Layer 9 of a small transformer language model trained on English Wikipedia (14 layers, counted from 0, width 128).
Take only the direct path to the model's output, skipping the later layers: a vector added to the residual stream pushes a token's score in proportion to its dot product with that token's output vector.

Output vectors of the tokens that the questions are about. A number n stands for n times 0.0026.
"nd": -283 -177 44 -52 -99 70 79 -155 18 158 -266 21 -233 265 -130 -205 -191 135 137 144 224 61 -105 -54 113 -37 65 36 120 17 -56 -70 -26 39 -283 79 -97 -328 21 105 41 185 -80 -34 316 -2 -64 83 -230 45 76 7 -31 -40 38 -117 50 27 39 294 134 1 89 -137 221 18 -29 -132 145 114 -6 -187 100 41 -31 73 88 45 222 142 -36 -183 -132 175 -63 -84 25 -20 86 43 77 147 -1 10 -7 26 -306 83 41 -197 39 -253 136 -64 -214 122 1 -79 71 -88 -70 -47 -111 27 -79 146 176 18 134 86 -94 -1 -13 -63 41 89 -287 77
" that": 52 -27 65 60 120 78 186 -121 -167 -18 52 47 -19 -197 55 -45 45 53 53 -2 -52 -192 12 364 -47 61 21 46 -89 33 -46 -275 -102 14 -94 27 -77 41 72 123 18 54 126 -138 -13 8 -131 -183 125 -73 -114 -10 -236 -41 -170 -256 -131 86 14 94 79 -60 52 -126 -205 226 -1 208 88 -57 -12 200 -24 57 -104 5 54 84 -135 -107 160 50 -35 61 -5 -81 -46 -42 179 8 -120 -15 33 55 -7 165 1 43 92 20 -7 170 13 -102 -101 57 123 83 -140 191 -17 -2 -23 -28 12 -98 -22 73 -34 18 163 -145 38 -48 -24 5 48 -86
" by": 89 112 -5 -146 -107 -24 10 40 -246 18 -174 -31 101 -129 44 232 150 109 102 34 93 -28 173 86 112 -6 56 150 -123 -97 -136 -133 104 -121 54 67 -42 35 109 12 -88 62 50 18 -49 -124 231 73 -90 -90 10 141 -109 -260 -86 -151 19 80 -127 -161 137 -3 -173 52 -46 -183 -62 -37 -95 40 31 118 69 -67 -46 -40 22 -155 -60 -54 -51 95 -9 88 0 -164 -100 -12 4 173 -50 -15 21 18 -88 81 36 17 -120 65 -23 57 97 -146 81 -73 184 74 -118 122 21 168 -59 39 -83 -35 198 136 -82 48 19 -38 40 -173 -108 103 120 103
"e": -162 -269 55 -46 102 -55 44 -125 149 144 -127 -36 -123 -26 -20 113 104 109 -259 173 30 132 7 -48 -144 28 109 -264 37 -16 76 101 -55 -146 -130 80 -137 211 133 2 212 92 -50 -122 -181 -162 -38 118 144 -109 98 -135 -133 10 -16 -12 -99 -17 82 166 32 -157 79 -48 -80 -188 77 305 164 142 -79 176 109 31 3 -1 -51 -135 -158 -1 -8 66 -40 107 98 173 -42 21 40 -20 -113 -156 -76 -177 139 -128 -34 193 -13 93 -47 -88 41 159 42 48 51 -16 -63 57 -117 -83 64 -81 40 -158 -109 48 101 7 39 68 51 -154 20 60 -124 201
"day": -78 -110 94 116 -459 0 -69 82 -361 81 -222 30 -146 -219 144 -144 -144 124 -31 352 165 -48 64 -11 -104 -34 -154 -7 -168 204 -137 -105 -90 250 97 -146 94 135 -61 -283 4 -19 -182 -114 58 283 -31 286 -156 56 -130 75 101 -1 -146 -22 110 97 143 153 23 110 244 178 220 72 79 -395 47 -142 259 -50 70 9 19 -292 -33 231 4 242 -150 -322 74 -104 -175 -54 146 27 179 4 -194 -113 -62 -22 -53 19 -133 174 115 131 9 -157 -145 81 -43 159 -28 -106 -196 51 -243 30 391 -49 42 170 -165 62 -74 13 274 116 -67 -78 100 182 -81 111
"duct": -73 -48 34 10 -29 -118 -20 -43 -13 156 80 192 116 61 200 -49 -260 66 122 150 304 -142 129 165 156 65 -107 -13 -43 182 212 -93 103 -22 -47 10 179 -180 -81 107 79 160 15 -125 47 43 85 -171 132 -18 -230 -198 -91 47 -147 87 -86 -50 279 -55 -127 207 -109 135 259 -15 -12 -76 -44 -122 -120 -206 52 -65 -133 -85 52 216 10 62 -142 -174 141 14 -48 10 293 -17 135 -109 31 103 -214 -202 24 28 -187 -472 125 -17 37 -310 30 203 149 51 122 -183 -219 -58 15 71 135 -149 269 -97 -92 -292 105 -25 31 50 -69 -84 -152 -184 108 113
"ible": -207 329 19 -269 45 14 -49 -86 52 -63 -71 -12 130 17 371 139 -168 78 -181 65 -17 47 106 143 -14 -61 -56 204 -75 59 152 -70 38 331 118 -272 -92 -121 71 -127 -51 29 -142 -97 -35 200 230 -38 74 -183 -64 -144 -45 -26 308 -171 60 232 -1 -63 151 -71 -79 164 -114 -154 96 114 -10 249 -14 45 -29 67 4 -175 -103 261 183 -83 -263 -50 46 -69 -194 -147 3 -31 121 -86 184 -13 -289 15 222 -97 -210 79 33 55 5 -1 -91 159 12 -231 184 -220 -9 -27 -102 97 26 -358 214 63 -91 67 -13 209 -118 192 -55 114 -277 -48 68 -173
" of": 47 106 43 101 99 -32 -66 -161 -92 -28 63 -94 137 149 35 -4 90 -132 -46 -25 -82 -188 151 -109 181 -46 -110 -59 -132 -78 -74 4 -191 -40 -199 7 -227 -4 135 38 -177 138 114 -70 -104 36 105 59 126 104 -109 229 -95 -109 -63 -23 74 135 59 -11 251 -58 90 -66 -143 -28 -106 -86 124 49 121 110 -74 -124 289 115 206 -60 -105 -69 35 23 -165 57 -116 -40 95 102 5 71 -137 -21 37 -153 -38 58 -197 41 102 -93 -59 127 45 -212 43 -84 119 77 -97 225 -112 189 -7 124 -223 83 133 103 -74 -4 145 14 21 -269 9 75 -101 25
" Ltd": -136 234 -11 139 49 -108 46 -14 12 54 117 109 -33 -107 197 17 178 -6 50 191 134 -2 94 148 132 37 13 -100 -159 -46 42 -115 219 37 136 81 12 -63 -16 128 -36 67 -220 56 147 -109 -126 -47 94 -32 -67 91 11 161 70 48 46 127 -70 42 -100 162 134 83 39 13 33 -106 -223 32 136 -121 49 -238 -54 -146 -128 82 -52 -289 -9 -74 300 -453 -112 380 206 -95 -111 -70 63 -73 2 -35 -149 -14 -18 -198 143 -27 18 123 111 146 -29 51 33 -125 -39 -25 -209 -231 -92 -139 -112 -2 45 113 -221 26 -186 105 -61 26 99 -160 14 -183
"lies": -69 -98 71 17 53 85 21 12 17 108 131 47 208 -335 203 -44 3 -81 -92 17 -54 -40 3 -72 53 -196 -44 60 129 163 4 -318 -27 76 187 -157 184 -299 -136 -19 172 179 91 125 100 348 106 25 -78 -220 76 -13 29 -14 39 77 -35 242 237 88 223 144 -137 64 17 -1 150 -129 -72 143 55 121 40 256 -18 -109 55 -66 155 -197 83 7 -53 -10 46 -144 -107 12 125 80 -124 8 -411 -267 -286 -146 98 7 -195 -149 65 3 -32 223 98 -191 -7 -159 -211 -200 255 8 -89 -368 163 40 -79 -62 97 -112 -10 53 129 40 71 -187 -93 -61
" appearances": -194 213 20 -16 -165 45 29 -3 -323 79 77 -34 109 -66 71 -226 89 155 447 193 -169 -64 -62 -138 -3 -77 -180 117 -82 98 -13 -109 -23 68 4 197 42 167 -79 4 -180 -61 -162 51 154 -285 -73 91 209 -125 303 -41 25 -3 -59 242 -15 -98 155 29 95 17 -77 166 -52 -7 121 245 -40 61 -15 -26 -101 85 -96 -207 -73 -17 64 136 -93 -92 43 -7 -330 17 81 -2 71 215 -210 98 23 8 -34 166 -293 -100 67 -266 93 138 -123 -152 -77 -64 193 -70 -75 -262 170 82 42 -25 -27 8 -69 -4 -7 -122 -11 134 30 116 43 117 5 -81
"ld": -83 -64 48 -353 61 -47 -19 -242 23 20 -33 95 -207 130 -148 -343 64 147 15 280 123 133 268 -164 -23 70 9 -50 158 65 -30 -155 -61 133 -51 27 89 -10 -21 15 99 24 -130 -118 195 251 -17 242 -15 23 -211 -134 -83 122 17 1 -89 57 -167 156 1 51 -11 -29 62 -85 -2 -138 -16 -224 58 -62 -58 -7 5 -77 155 80 -45 75 143 21 -200 186 137 -134 114 -59 194 166 70 139 -167 -57 -101 -143 -180 -131 343 -75 -1 -65 -31 -79 -126 80 -63 -192 98 1 5 36 -163 44 273 109 133 -21 190 115 -144 -40 -136 151 34 -134 -154 -13
"rator": -263 109 32 20 -38 -40 343 -2 73 -137 149 -121 -94 29 21 90 -29 72 87 -77 -20 247 -219 182 310 300 -187 281 149 -43 0 -103 75 -23 -3 142 72 179 -21 8 113 181 192 -27 45 57 249 8 -235 -161 232 78 177 -66 111 -11 116 127 -31 -109 109 -70 45 85 3 181 117 151 86 -220 -212 -33 -71 -42 -169 16 -126 -36 80 39 -61 -258 116 -64 -46 -126 -68 -69 -126 138 61 100 -147 -28 -55 -114 -288 -284 130 25 51 210 -45 12 237 -46 -12 -247 -207 -181 -40 12 -55 -239 -57 211 -118 -3 -140 -176 -18 211 -116 -151 -134 12 -245 -92
" however": -148 234 40 -21 58 17 -4 386 -157 -111 -123 -66 -10 0 -13 34 -171 -83 50 58 -128 -21 310 340 52 -184 -99 242 -293 137 24 -199 27 49 -48 -224 18 -69 92 -75 130 -4 -70 68 14 26 -276 -23 -123 -104 -21 112 -43 -64 -194 -149 -44 262 -60 -88 101 133 -74 -60 117 233 74 231 163 -150 26 0 79 288 -184 -87 -77 186 -18 35 -8 51 246 34 56 -4 -4 -11 43 35 -71 18 -146 18 27 16 59 -180 3 66 108 248 -9 -100 -35 33 -18 -13 3 115 -39 -66 -25 -124 102 11 -58 -110 -196 -161 97 14 -126 85 10 -4 -54 -220
"ager": -296 -76 51 -136 -118 -112 102 127 -26 204 236 -94 70 27 212 44 156 216 259 101 146 74 68 271 38 -153 -81 -30 8 8 -149 -41 349 348 133 140 171 148 -105 40 -158 178 -194 -63 119 36 -43 -66 83 -56 190 37 -101 26 -70 -290 -71 50 304 125 77 156 104 237 -43 -52 60 -42 20 -136 -170 -196 -45 -111 35 -135 44 137 45 71 -13 -192 225 -36 -119 -181 -456 108 71 -10 122 8 -282 -107 20 -20 18 -384 342 -172 19 68 -151 -47 -27 -176 119 -207 -123 18 95 78 229 -195 92 -21 -100 -205 -27 -106 -201 -211 -141 54 -46 -54 -132 33
" to": -90 20 -12 -85 -66 -64 -34 58 -67 -10 -136 -130 182 -80 66 230 -21 -71 173 11 0 -196 -7 6 41 -235 -13 29 -70 -49 -53 -123 -122 187 14 99 50 -69 88 137 -137 29 81 -208 34 3 99 -83 -85 62 -52 -57 -152 -93 60 -148 -55 282 -67 -51 176 57 -23 -18 -117 -51 -52 57 41 -42 61 113 -7 -110 -93 161 94 55 -176 -17 54 180 128 255 -177 -58 -81 116 -101 -58 -103 -104 18 43 -84 52 -68 109 -145 0 -46 82 82 10 49 -96 -65 108 -95 137 -40 214 80 -127 40 3 272 175 70 -20 89 -113 152 -137 -97 98 52 -14
"ired": -18 95 87 -31 -285 30 125 62 96 53 -62 -66 184 28 39 -29 -124 374 97 116 78 112 -85 97 258 -273 -73 -191 -58 -10 -121 -30 256 96 -30 131 -8 325 -88 -148 -67 -47 -341 -15 104 -96 107 -98 153 -123 15 -186 -124 233 107 77 117 -112 59 -164 236 -23 -200 -179 156 -58 170 129 -30 -128 19 152 -28 45 82 144 -135 398 -95 -72 221 -86 104 -194 -59 -292 140 -66 97 1 164 -28 -171 -166 147 63 -243 -137 142 -154 48 60 -28 -3 -176 -371 286 -254 -85 19 130 63 -98 -103 38 10 1 -181 36 260 42 -172 -111 72 -223 -16 64 22
" =": -63 -24 34 -11 122 52 -15 57 -191 -35 36 -25 111 -23 146 -87 3 -200 -64 177 -10 118 255 -235 -124 291 33 -54 -185 -32 -97 -246 -279 6 103 -195 205 136 154 -109 -232 -168 243 -82 -74 -212 -112 -18 65 71 208 -81 141 -10 12 304 -242 -197 -13 70 221 69 38 272 -242 -22 -110 38 40 145 122 90 -20 71 -41 58 -66 8 262 -181 -119 79 -2 111 79 176 -26 -112 -16 66 20 148 -193 -140 -62 54 -28 -275 -227 -279 -2 55 -45 200 -122 28 -68 -52 49 -105 37 -57 99 46 245 232 158 -129 240 -41 -80 -187 -144 -94 342 -66 85 -42
"19": 257 -111 0 -186 -164 -56 43 78 -196 40 45 110 80 156 -59 -81 51 -5 131 35 -33 -67 -263 -143 -27 -43 -90 121 -39 172 -44 -11 27 -51 22 -102 95 97 38 -114 -139 56 -56 166 154 50 193 -42 -39 -6 -21 -217 20 27 55 111 106 49 -75 49 -20 160 18 -87 -226 38 53 61 84 72 -66 57 20 -5 -87 -9 59 44 81 38 18 108 39 62 1 10 -30 -108 -80 -39 6 -118 -80 104 154 -100 92 -100 137 219 107 -154 43 1 -84 41 4 -68 -130 -173 -85 4 -34 -81 -39 -46 1 50 -158 -38 -38 1 9 -78 -1 83 54 81
" races": -124 80 -7 169 50 -54 -262 250 -100 140 114 41 103 -87 93 42 -37 -45 83 82 -3 -57 -156 -126 -50 8 -177 58 -16 76 -30 -115 56 45 -64 64 24 45 -37 -202 -50 -57 -249 65 143 49 -32 -130 40 -34 26 156 -124 58 -60 234 -62 24 237 15 -171 -40 -159 42 12 4 157 20 -114 -83 -20 -249 -60 160 24 -158 141 86 48 107 -3 8 101 142 -256 -35 121 35 -23 162 1 117 -202 124 -63 52 8 97 -132 16 74 150 32 -99 -6 -67 176 -73 -96 152 220 -90 -186 -260 -38 107 -265 -7 -104 25 -24 224 9 42 -26 -30 8 11
" °": 54 43 -36 -44 162 26 38 147 -253 -105 253 238 53 -59 176 143 10 -19 145 -69 130 -20 173 -99 10 203 -214 -95 -148 47 16 -135 -138 225 44 -56 -4 18 -169 90 -168 -139 -30 35 37 -14 -17 -14 182 -109 -103 -94 47 87 -133 -258 2 24 42 157 -79 53 -126 -94 -7 -63 131 -211 -236 87 257 -212 -102 166 -142 -83 -164 145 81 98 86 134 14 29 10 292 50 -17 2 22 -72 139 -163 -73 201 48 47 18 96 -145 110 2 -38 -15 -2 17 -46 -150 48 283 184 -121 -251 -51 -96 -61 172 -238 -169 196 -75 96 -116 -39 163 -149 -257 68
"sh": -229 -171 -2 -211 -258 66 189 -256 -17 -106 -219 67 -96 186 -60 233 121 -12 191 71 -161 169 -49 -207 -87 -8 6 151 92 -48 -110 -57 47 72 -114 -71 -71 -73 77 81 238 127 -29 -116 144 234 -137 -84 9 -101 49 -12 61 93 66 35 99 21 9 20 44 273 54 17 6 2 -61 -1 33 72 -127 -83 92 -4 -103 -42 47 -98 59 -100 -67 -129 -97 23 277 38 138 50 251 27 -134 -83 48 103 -161 -122 120 52 103 -5 13 -18 -15 -97 -52 79 -43 -187 59 112 25 -51 151 -77 -173 6 -114 -130 83 -36 214 -86 130 75 -53 -15 -156 -5

Each question shows what one neuron of this layer's MLP adds at an activation of 1. A number n stands for n times 0.0014.

n43: -137 -101 135 -15 61 -29 81 -5 3 8 116 -116 -135 93 -8 15 55 71 31 -183 43 -34 65 128 -69 90 -117 -50 62 -79 32 43 33 -115 95 236 -32 72 -3 88 -68 -115 -47 -63 73 -47 102 65 -44 -184 16 -105 40 0 -28 -120 92 8 43 -87 -11 193 142 -51 -57 33 -72 -95 117 -13 -17 -7 -174 -43 50 110 69 -15 -68 82 8 126 37 -106 -63 71 146 3 -33 -39 82 -160 -24 -59 50 -41 57 -7 100 40 -78 -52 -168 147 -75 29 195 -13 29 -200 157 12 -116 -65 102 -38 -116 -85 -2 53 -3 -34 11 -24 -18 -102 43 -16
Pushed up most: "ager"

n201: 62 15 -71 66 -48 60 -40 -34 -26 210 -97 -35 89 -18 35 98 8 -21 28 -44 -15 -35 13 36 -84 -20 -51 163 18 -189 22 79 2 52 118 34 -79 30 -39 -68 30 -19 -31 95 -150 -18 -7 -11 29 107 111 -83 11 154 89 94 -59 -129 -19 -102 5 129 -7 -19 -32 -34 -180 34 -105 71 -99 29 20 49 114 -77 -57 -33 44 -47 0 127 -35 -67 29 -177 -7 -78 -64 -72 2 81 -7 92 -66 -57 75 -99 -81 59 -185 79 187 43 54 2 -98 85 69 -35 56 -105 -128 97 110 5 -43 -81 142 -39 -30 71 49 69 -18 -40 -68 -81
Pushed up most: " ="

n310: 4 22 91 -38 128 -22 74 -62 10 22 -71 57 11 110 -37 60 44 -202 25 -22 -14 -138 -4 -92 33 24 27 15 -29 -15 87 -28 -8 -22 75 -63 63 2 8 66 -18 42 -58 -100 9 -78 -21 78 39 -35 10 -16 52 71 -21 -90 36 -15 179 14 39 -106 74 -72 -38 -2 -89 -70 94 99 -22 35 -57 44 -60 -19 25 -5 -90 42 82 -39 -101 -125 -34 15 51 -4 75 -82 11 -34 54 59 8 -6 -105 -29 -55 -84 -89 25 22 -14 35 -87 78 73 7 4 42 52 -82 -22 11 -34 -6 36 133 -47 44 -21 -127 -12 33 59 137 29
Pushed up most: " of"

n72: -42 49 -75 61 -31 -42 81 -144 -15 44 55 20 38 4 -11 33 -94 17 -79 -52 152 -79 33 91 76 -76 -59 90 4 90 62 -111 9 -96 120 -64 -109 80 33 17 105 -15 -109 -45 -21 -71 -49 35 -124 88 -24 26 -55 -100 17 0 -2 -69 12 115 -4 99 0 -55 -9 37 13 -22 -82 -81 -154 33 28 84 127 -35 69 10 39 16 -100 86 -2 0 -28 97 -69 -116 12 -49 14 -55 15 -58 63 29 -38 28 -16 -35 -92 40 4 68 127 59 57 11 -6 59 43 -108 -49 -31 -4 83 -35 -55 -57 -29 171 97 -188 89 73 43 -85 -91
Pushed down most: " to"

n124: 20 -24 100 -12 -29 0 91 35 -140 52 41 4 -113 -27 0 119 -48 2 161 13 -95 44 -52 -69 55 69 -74 60 -20 39 -55 -75 38 31 52 -39 -52 -31 66 50 -108 34 -10 -14 63 32 -42 -17 -51 48 -189 12 87 -139 -129 -24 -21 -79 78 23 28 60 -54 -17 -68 82 73 31 32 -23 112 -66 41 44 -74 -114 149 -68 -70 -62 69 -21 125 -4 75 57 -70 44 -96 50 -8 9 -23 -114 -45 -57 -84 -95 69 -49 -28 -104 53 -78 34 83 20 42 -105 -34 68 -26 -64 2 10 75 -10 127 132 33 34 -36 -33 -99 52 119 10 32
Pushed up most: "day"

n363: 56 23 111 -7 2 13 19 -23 -87 -38 3 92 46 117 -67 -53 2 -78 -201 80 -7 -129 132 -35 -114 123 108 -38 -92 69 -139 52 70 65 -9 88 18 0 33 110 -57 15 21 21 31 -28 -190 48 46 48 -48 -44 64 -25 46 32 63 90 -27 53 28 2 113 -77 93 110 -127 -18 16 -39 62 92 24 -43 -157 -18 44 -152 -40 89 -145 -72 -42 -102 -61 172 -42 -114 -48 30 38 -52 -60 -32 -115 84 -93 28 106 -191 -18 -183 73 84 52 2 -85 -77 57 131 -38 88 -34 36 131 86 59 -91 70 -5 -12 -102 -163 25 94 -57 79 -123
Pushed up most: " ="

n105: 7 170 -153 89 3 67 -44 26 131 29 5 -77 -84 -28 -42 -193 -127 -129 -21 56 -72 -10 -27 111 -12 -77 -120 37 82 45 20 118 -47 -41 -12 5 69 56 65 97 70 31 -128 43 -111 22 29 -65 86 59 81 -5 -28 181 5 -71 -38 -51 137 195 48 3 52 -60 -3 38 -69 -16 77 178 0 -162 54 -102 68 131 0 -151 47 -107 -65 39 -5 -3 -86 76 -44 -177 -107 -78 -42 -41 76 -24 53 -160 -64 -34 -40 114 -4 -80 -74 120 -37 -105 0 -116 14 22 30 12 22 149 -26 -25 -20 -103 166 -33 162 100 57 34 -51 117 -124 228
Pushed up most: "e"

n412: -89 -10 -12 0 262 121 -72 -99 -62 -120 53 -66 -10 -48 -56 -17 -15 -189 -51 -2 -75 51 24 -65 67 217 -34 0 87 69 -141 164 -105 162 158 39 -18 -98 -64 -37 -85 25 10 -76 84 -102 -31 26 -20 30 -16 -110 -36 -9 70 194 134 38 61 -54 10 38 28 -57 40 30 -29 69 -47 37 -205 -88 19 -75 98 -72 -55 104 -57 12 -41 87 7 50 -43 -21 -75 -68 20 -56 -22 66 -80 50 -75 50 92 103 108 -36 11 13 67 -113 46 -2 248 -160 2 24 127 -29 26 -13 13 -24 -71 -116 24 -94 -125 116 -21 -33 35 -2 132 -65
Pushed up most: " races"

n361: 143 72 74 -64 -75 -32 95 54 -20 176 -43 -6 38 170 0 36 28 -135 43 72 42 -31 -21 -53 49 17 93 -77 -17 -26 -18 -139 -12 -77 35 84 24 -125 16 -81 -113 13 -19 38 -93 33 28 -105 -23 114 -23 109 100 -78 36 25 -12 15 131 27 61 -15 37 -14 55 24 -103 -52 -45 70 2 94 0 52 -73 14 -109 83 63 -112 -59 70 -162 123 27 -108 -70 -49 -87 -54 -56 -78 -81 22 -102 77 4 -84 -10 9 13 155 -25 0 13 46 -68 29 97 -31 0 41 -14 -25 -24 -44 111 9 -122 -59 -188 -55 -9 22 39 54 0 36
Pushed up most: " ="

n355: -55 -32 -177 -15 -126 40 120 -108 35 130 -90 -131 75 0 95 32 -70 12 18 13 -11 -54 -40 -105 32 8 102 -37 48 115 115 20 53 36 -64 -29 -4 -10 17 -9 51 72 -69 17 2 -36 -34 115 4 -7 -75 28 109 41 8 -36 -5 6 30 -16 44 -36 -48 -4 -13 33 14 136 -64 -75 -8 14 -59 -57 104 0 -23 6 13 6 78 -47 -23 113 73 -55 143 12 -10 -109 -2 50 83 32 198 -126 -55 61 33 8 90 -100 -51 -137 14 32 17 -37 -64 -42 -23 130 0 48 0 -72 -2 80 -25 23 -59 -112 70 -113 -9 -33 -29 -18
Pushed down most: " ="

n111: -19 6 150 -172 26 4 -107 98 60 -41 41 113 24 79 -80 -121 2 -36 -157 -12 86 -109 66 -95 27 15 146 91 -21 -89 -65 97 -89 -19 -34 126 -54 88 -71 -75 101 -16 -10 49 9 59 -31 -6 -103 68 62 -6 -170 -2 9 -85 0 144 2 70 11 87 156 14 -74 85 36 -41 39 -17 -31 72 44 -102 -29 -4 -6 -11 -112 108 9 49 -144 -103 -59 116 29 26 -63 18 38 -64 -45 56 -27 -2 48 -8 -62 -61 56 44 -133 23 64 18 31 -95 91 -25 -38 -6 113 23 -44 84 77 -13 -15 43 -136 74 -28 78 -92 8 -102 -75
Pushed down most: "duct"

n50: -123 54 61 -172 -29 -49 65 -166 42 -43 46 -57 48 -80 131 -29 -15 0 -86 164 -39 -59 14 -5 -28 94 35 42 101 8 76 -43 47 25 2 -69 -73 -119 95 52 78 -207 -5 -150 50 -91 7 -45 110 48 20 -72 -116 -25 -46 7 -96 -104 -80 -205 -8 -124 173 -2 10 -18 -30 -161 -86 84 108 127 92 2 -20 97 -14 35 91 80 -47 10 -67 56 -11 -60 -96 75 31 10 9 -83 -64 -58 0 -24 58 62 151 138 95 71 70 5 28 14 37 -110 94 -28 266 -25 -57 -23 27 18 100 -64 12 -33 -91 122 -80 70 -8 -42 5 -20
Pushed up most: "ible"

n225: -99 -38 -142 42 63 -17 -82 110 72 2 42 -2 -8 68 -43 22 32 -4 12 -31 28 -37 -62 85 90 -6 -16 126 -100 7 -42 74 26 87 23 20 25 -76 -34 28 -56 87 0 -23 18 56 -43 90 -83 -18 142 -63 -86 -82 59 84 44 -16 -30 10 10 42 -68 47 66 -89 -15 46 -58 8 6 -29 49 -13 35 -24 -132 -52 13 -193 -10 -86 -4 78 32 -82 6 -176 39 -16 41 -48 22 23 35 8 -31 -44 -31 74 -103 -92 105 73 -29 75 -167 97 45 4 -120 70 51 53 -10 -98 96 10 93 -79 -30 -100 34 54 -21 89 -156 47
Pushed up most: "nd"

n110: -16 47 -29 101 127 57 -7 -98 69 -27 78 -13 -166 -16 -64 23 6 65 -82 -70 -7 83 -20 29 -100 41 -145 -29 153 -148 51 -17 -27 60 29 89 68 -35 56 -41 35 -7 67 -11 69 -96 -50 17 -15 44 54 -7 -95 143 -90 -47 49 -121 -127 -26 -51 58 -33 -168 15 86 78 103 -16 125 75 63 -13 9 96 -7 -161 -101 -154 -11 -96 -14 129 68 17 67 -49 42 -14 -12 -84 -26 -119 -93 -170 -14 -13 -69 70 -236 -49 2 45 80 147 7 0 168 68 58 29 60 52 15 132 -27 118 -40 40 -80 43 -50 17 -4 -68 -2 74 94
Pushed up most: "e"

n327: -55 -91 -24 109 128 14 53 29 -13 38 -39 59 13 -29 -78 -44 -68 125 32 -14 -25 -13 -31 -33 25 13 -123 15 -213 3 0 -124 -56 -30 -46 -3 27 -53 31 -2 -77 -115 23 -180 93 -41 -107 81 -202 -110 39 108 41 -110 367 175 10 50 106 -171 -187 -76 45 -40 39 -163 140 -53 -9 -112 103 69 -93 -17 5 118 43 -74 96 127 -101 22 151 -63 24 89 -68 26 -18 37 138 173 13 107 -14 -5 -3 53 -3 0 12 63 -79 -102 143 81 -134 -75 -166 -38 -3 57 77 3 89 -62 54 11 -5 -52 32 -8 -8 -47 -7 -59 3 60
Pushed up most: "rator"

n433: 121 -117 -16 -9 -71 -36 -20 107 -144 -226 10 24 -30 -76 21 -25 -8 -88 -7 -17 -2 -44 -36 38 20 60 18 -2 9 8 15 8 2 -17 109 135 -43 -23 -39 40 39 -33 46 -5 -75 -15 35 77 21 33 17 53 14 -57 -18 31 -38 7 -13 35 70 30 -42 -164 -66 -91 79 150 26 41 -2 -49 234 -45 28 -36 24 -140 59 -107 -37 61 2 -235 70 12 104 97 34 -184 163 -81 31 207 -76 36 99 39 13 -43 10 -42 34 -70 -20 49 -47 139 13 0 100 -52 -9 -63 53 37 -67 -81 53 -106 -171 57 -64 77 -2 0 143 -124
Which two tokens does it push up most, strongest first? " Ltd", "19"

n130: 0 -65 -62 -75 103 -95 -25 70 21 -54 52 161 108 -42 45 144 -104 24 58 71 -102 -71 -28 -220 0 15 75 -171 65 74 -111 5 -25 -177 70 18 65 -109 -161 -67 -10 63 -62 -20 56 10 -90 15 0 34 -52 10 37 130 -10 -35 231 -134 -66 -32 -54 -60 70 -155 -14 113 -24 -11 -63 -118 15 -106 -49 12 -197 48 45 80 -21 13 63 175 119 42 0 159 90 -62 38 103 96 29 -64 25 107 -23 -47 109 -15 -70 86 89 92 78 23 -22 68 -148 -66 97 169 -66 -34 22 -83 -133 46 21 70 -13 -230 77 -113 -34 31 -28 80 -62
Which two tokens does it push up most, strongest first? " °", " races"

n316: -39 -56 -23 -41 -20 134 -164 53 12 -119 2 -17 -74 43 41 -96 33 -60 -46 -117 2 -11 133 -63 -30 4 -10 -35 -115 77 -65 40 109 -34 103 31 -12 45 -2 217 -36 -30 56 64 -9 -98 -80 142 -31 -47 38 13 -62 -10 -13 -75 -25 -52 -118 -44 80 160 -7 -110 53 -50 26 -17 -143 -36 -19 18 -45 -52 -28 17 56 26 -19 -2 25 -12 -125 -48 -104 21 124 -102 2 -69 44 -3 -150 13 58 -47 19 9 44 -23 -14 16 63 -2 110 97 103 -30 -53 2 70 124 125 -197 38 108 -82 141 13 -20 149 106 -14 87 41 92 -58 -51
Pushed up most: "day"

n235: 15 -40 -222 59 97 5 -31 5 2 -54 -16 51 -6 35 119 -65 34 10 25 66 101 -29 -15 -16 16 -20 -38 -165 -15 4 -77 -4 2 42 -46 19 32 -65 20 -110 74 -54 -53 -64 -32 66 18 20 73 -76 52 -24 -108 37 99 -2 46 -38 75 -36 10 -11 64 -24 114 108 -72 34 15 -46 53 -75 140 30 -73 -39 -13 0 -5 13 -39 86 -128 -48 12 65 17 -56 15 -41 -28 -133 -39 -58 22 -21 55 -5 -132 -67 -32 50 -35 -8 7 -56 106 77 16 9 65 13 81 93 -90 100 -170 15 41 109 -25 104 -65 -29 119 7 -15 -2
Pushed down most: "rator"

n227: -49 95 10 19 126 -32 -80 0 33 91 2 0 -47 37 -2 -38 44 -93 37 72 -46 -4 -104 106 -20 -37 43 116 139 92 4 -20 -2 -167 -67 -8 38 -30 25 95 -57 -83 -97 -6 -46 -17 102 100 -93 64 4 65 108 19 76 -63 -55 -135 -4 -11 -16 -60 26 46 109 -65 -47 -149 33 6 -37 -162 52 -32 -26 64 -58 62 61 -6 58 48 -55 77 44 134 -37 -2 40 -24 -23 -73 -103 -77 31 -13 -95 4 154 -40 -75 73 -172 80 -94 -16 -26 -104 36 10 -8 -120 -2 -36 -17 75 90 56 87 122 -17 -46 185 36 -79 75 -6 91
Which two tokens does it push up most, strongest first? "nd", "ld"

n339: -31 -53 -7 44 40 92 2 5 -14 -30 -44 79 -125 -38 0 17 16 -53 23 -66 36 -31 7 159 130 -39 -115 -61 4 -42 4 -9 -72 29 24 -101 -28 -10 12 71 -78 -64 61 73 -38 -9 -64 -43 33 -63 26 4 16 -120 106 -113 -19 -78 38 -12 128 73 -42 -80 20 -37 80 -121 4 21 -36 -61 -89 59 -110 4 -4 11 74 95 62 -67 70 10 36 6 39 -71 45 105 99 35 -74 11 45 -8 64 49 -90 40 -110 -73 16 -22 -20 0 110 125 -11 -11 177 5 -103 -61 -34 63 -37 23 -41 42 -29 49 67 66 102 -97 -65 -99
Pushed down most: "e"

n234: -23 -19 88 -99 -61 153 38 49 -148 68 -9 -93 102 -35 -33 48 -9 -9 68 -60 -127 107 -44 -45 -21 -134 -56 -93 -158 -60 -104 12 -52 -110 76 -30 48 105 60 -46 -43 -84 103 -13 73 50 11 -6 69 92 89 54 -97 47 -6 75 -110 -4 39 13 84 -63 95 55 90 26 71 -2 -58 -46 25 -40 -12 30 22 -79 54 156 -68 101 49 -63 -46 -37 47 0 31 -50 -52 -199 80 107 7 -23 2 35 -50 56 34 95 30 22 -163 -43 -55 127 -90 48 -19 -52 134 -17 10 51 -65 -37 132 2 -53 -39 -42 90 14 -16 -81 -68 -61 -95
Which three tokens does it push up most, strongest first? " appearances", "day", "ired"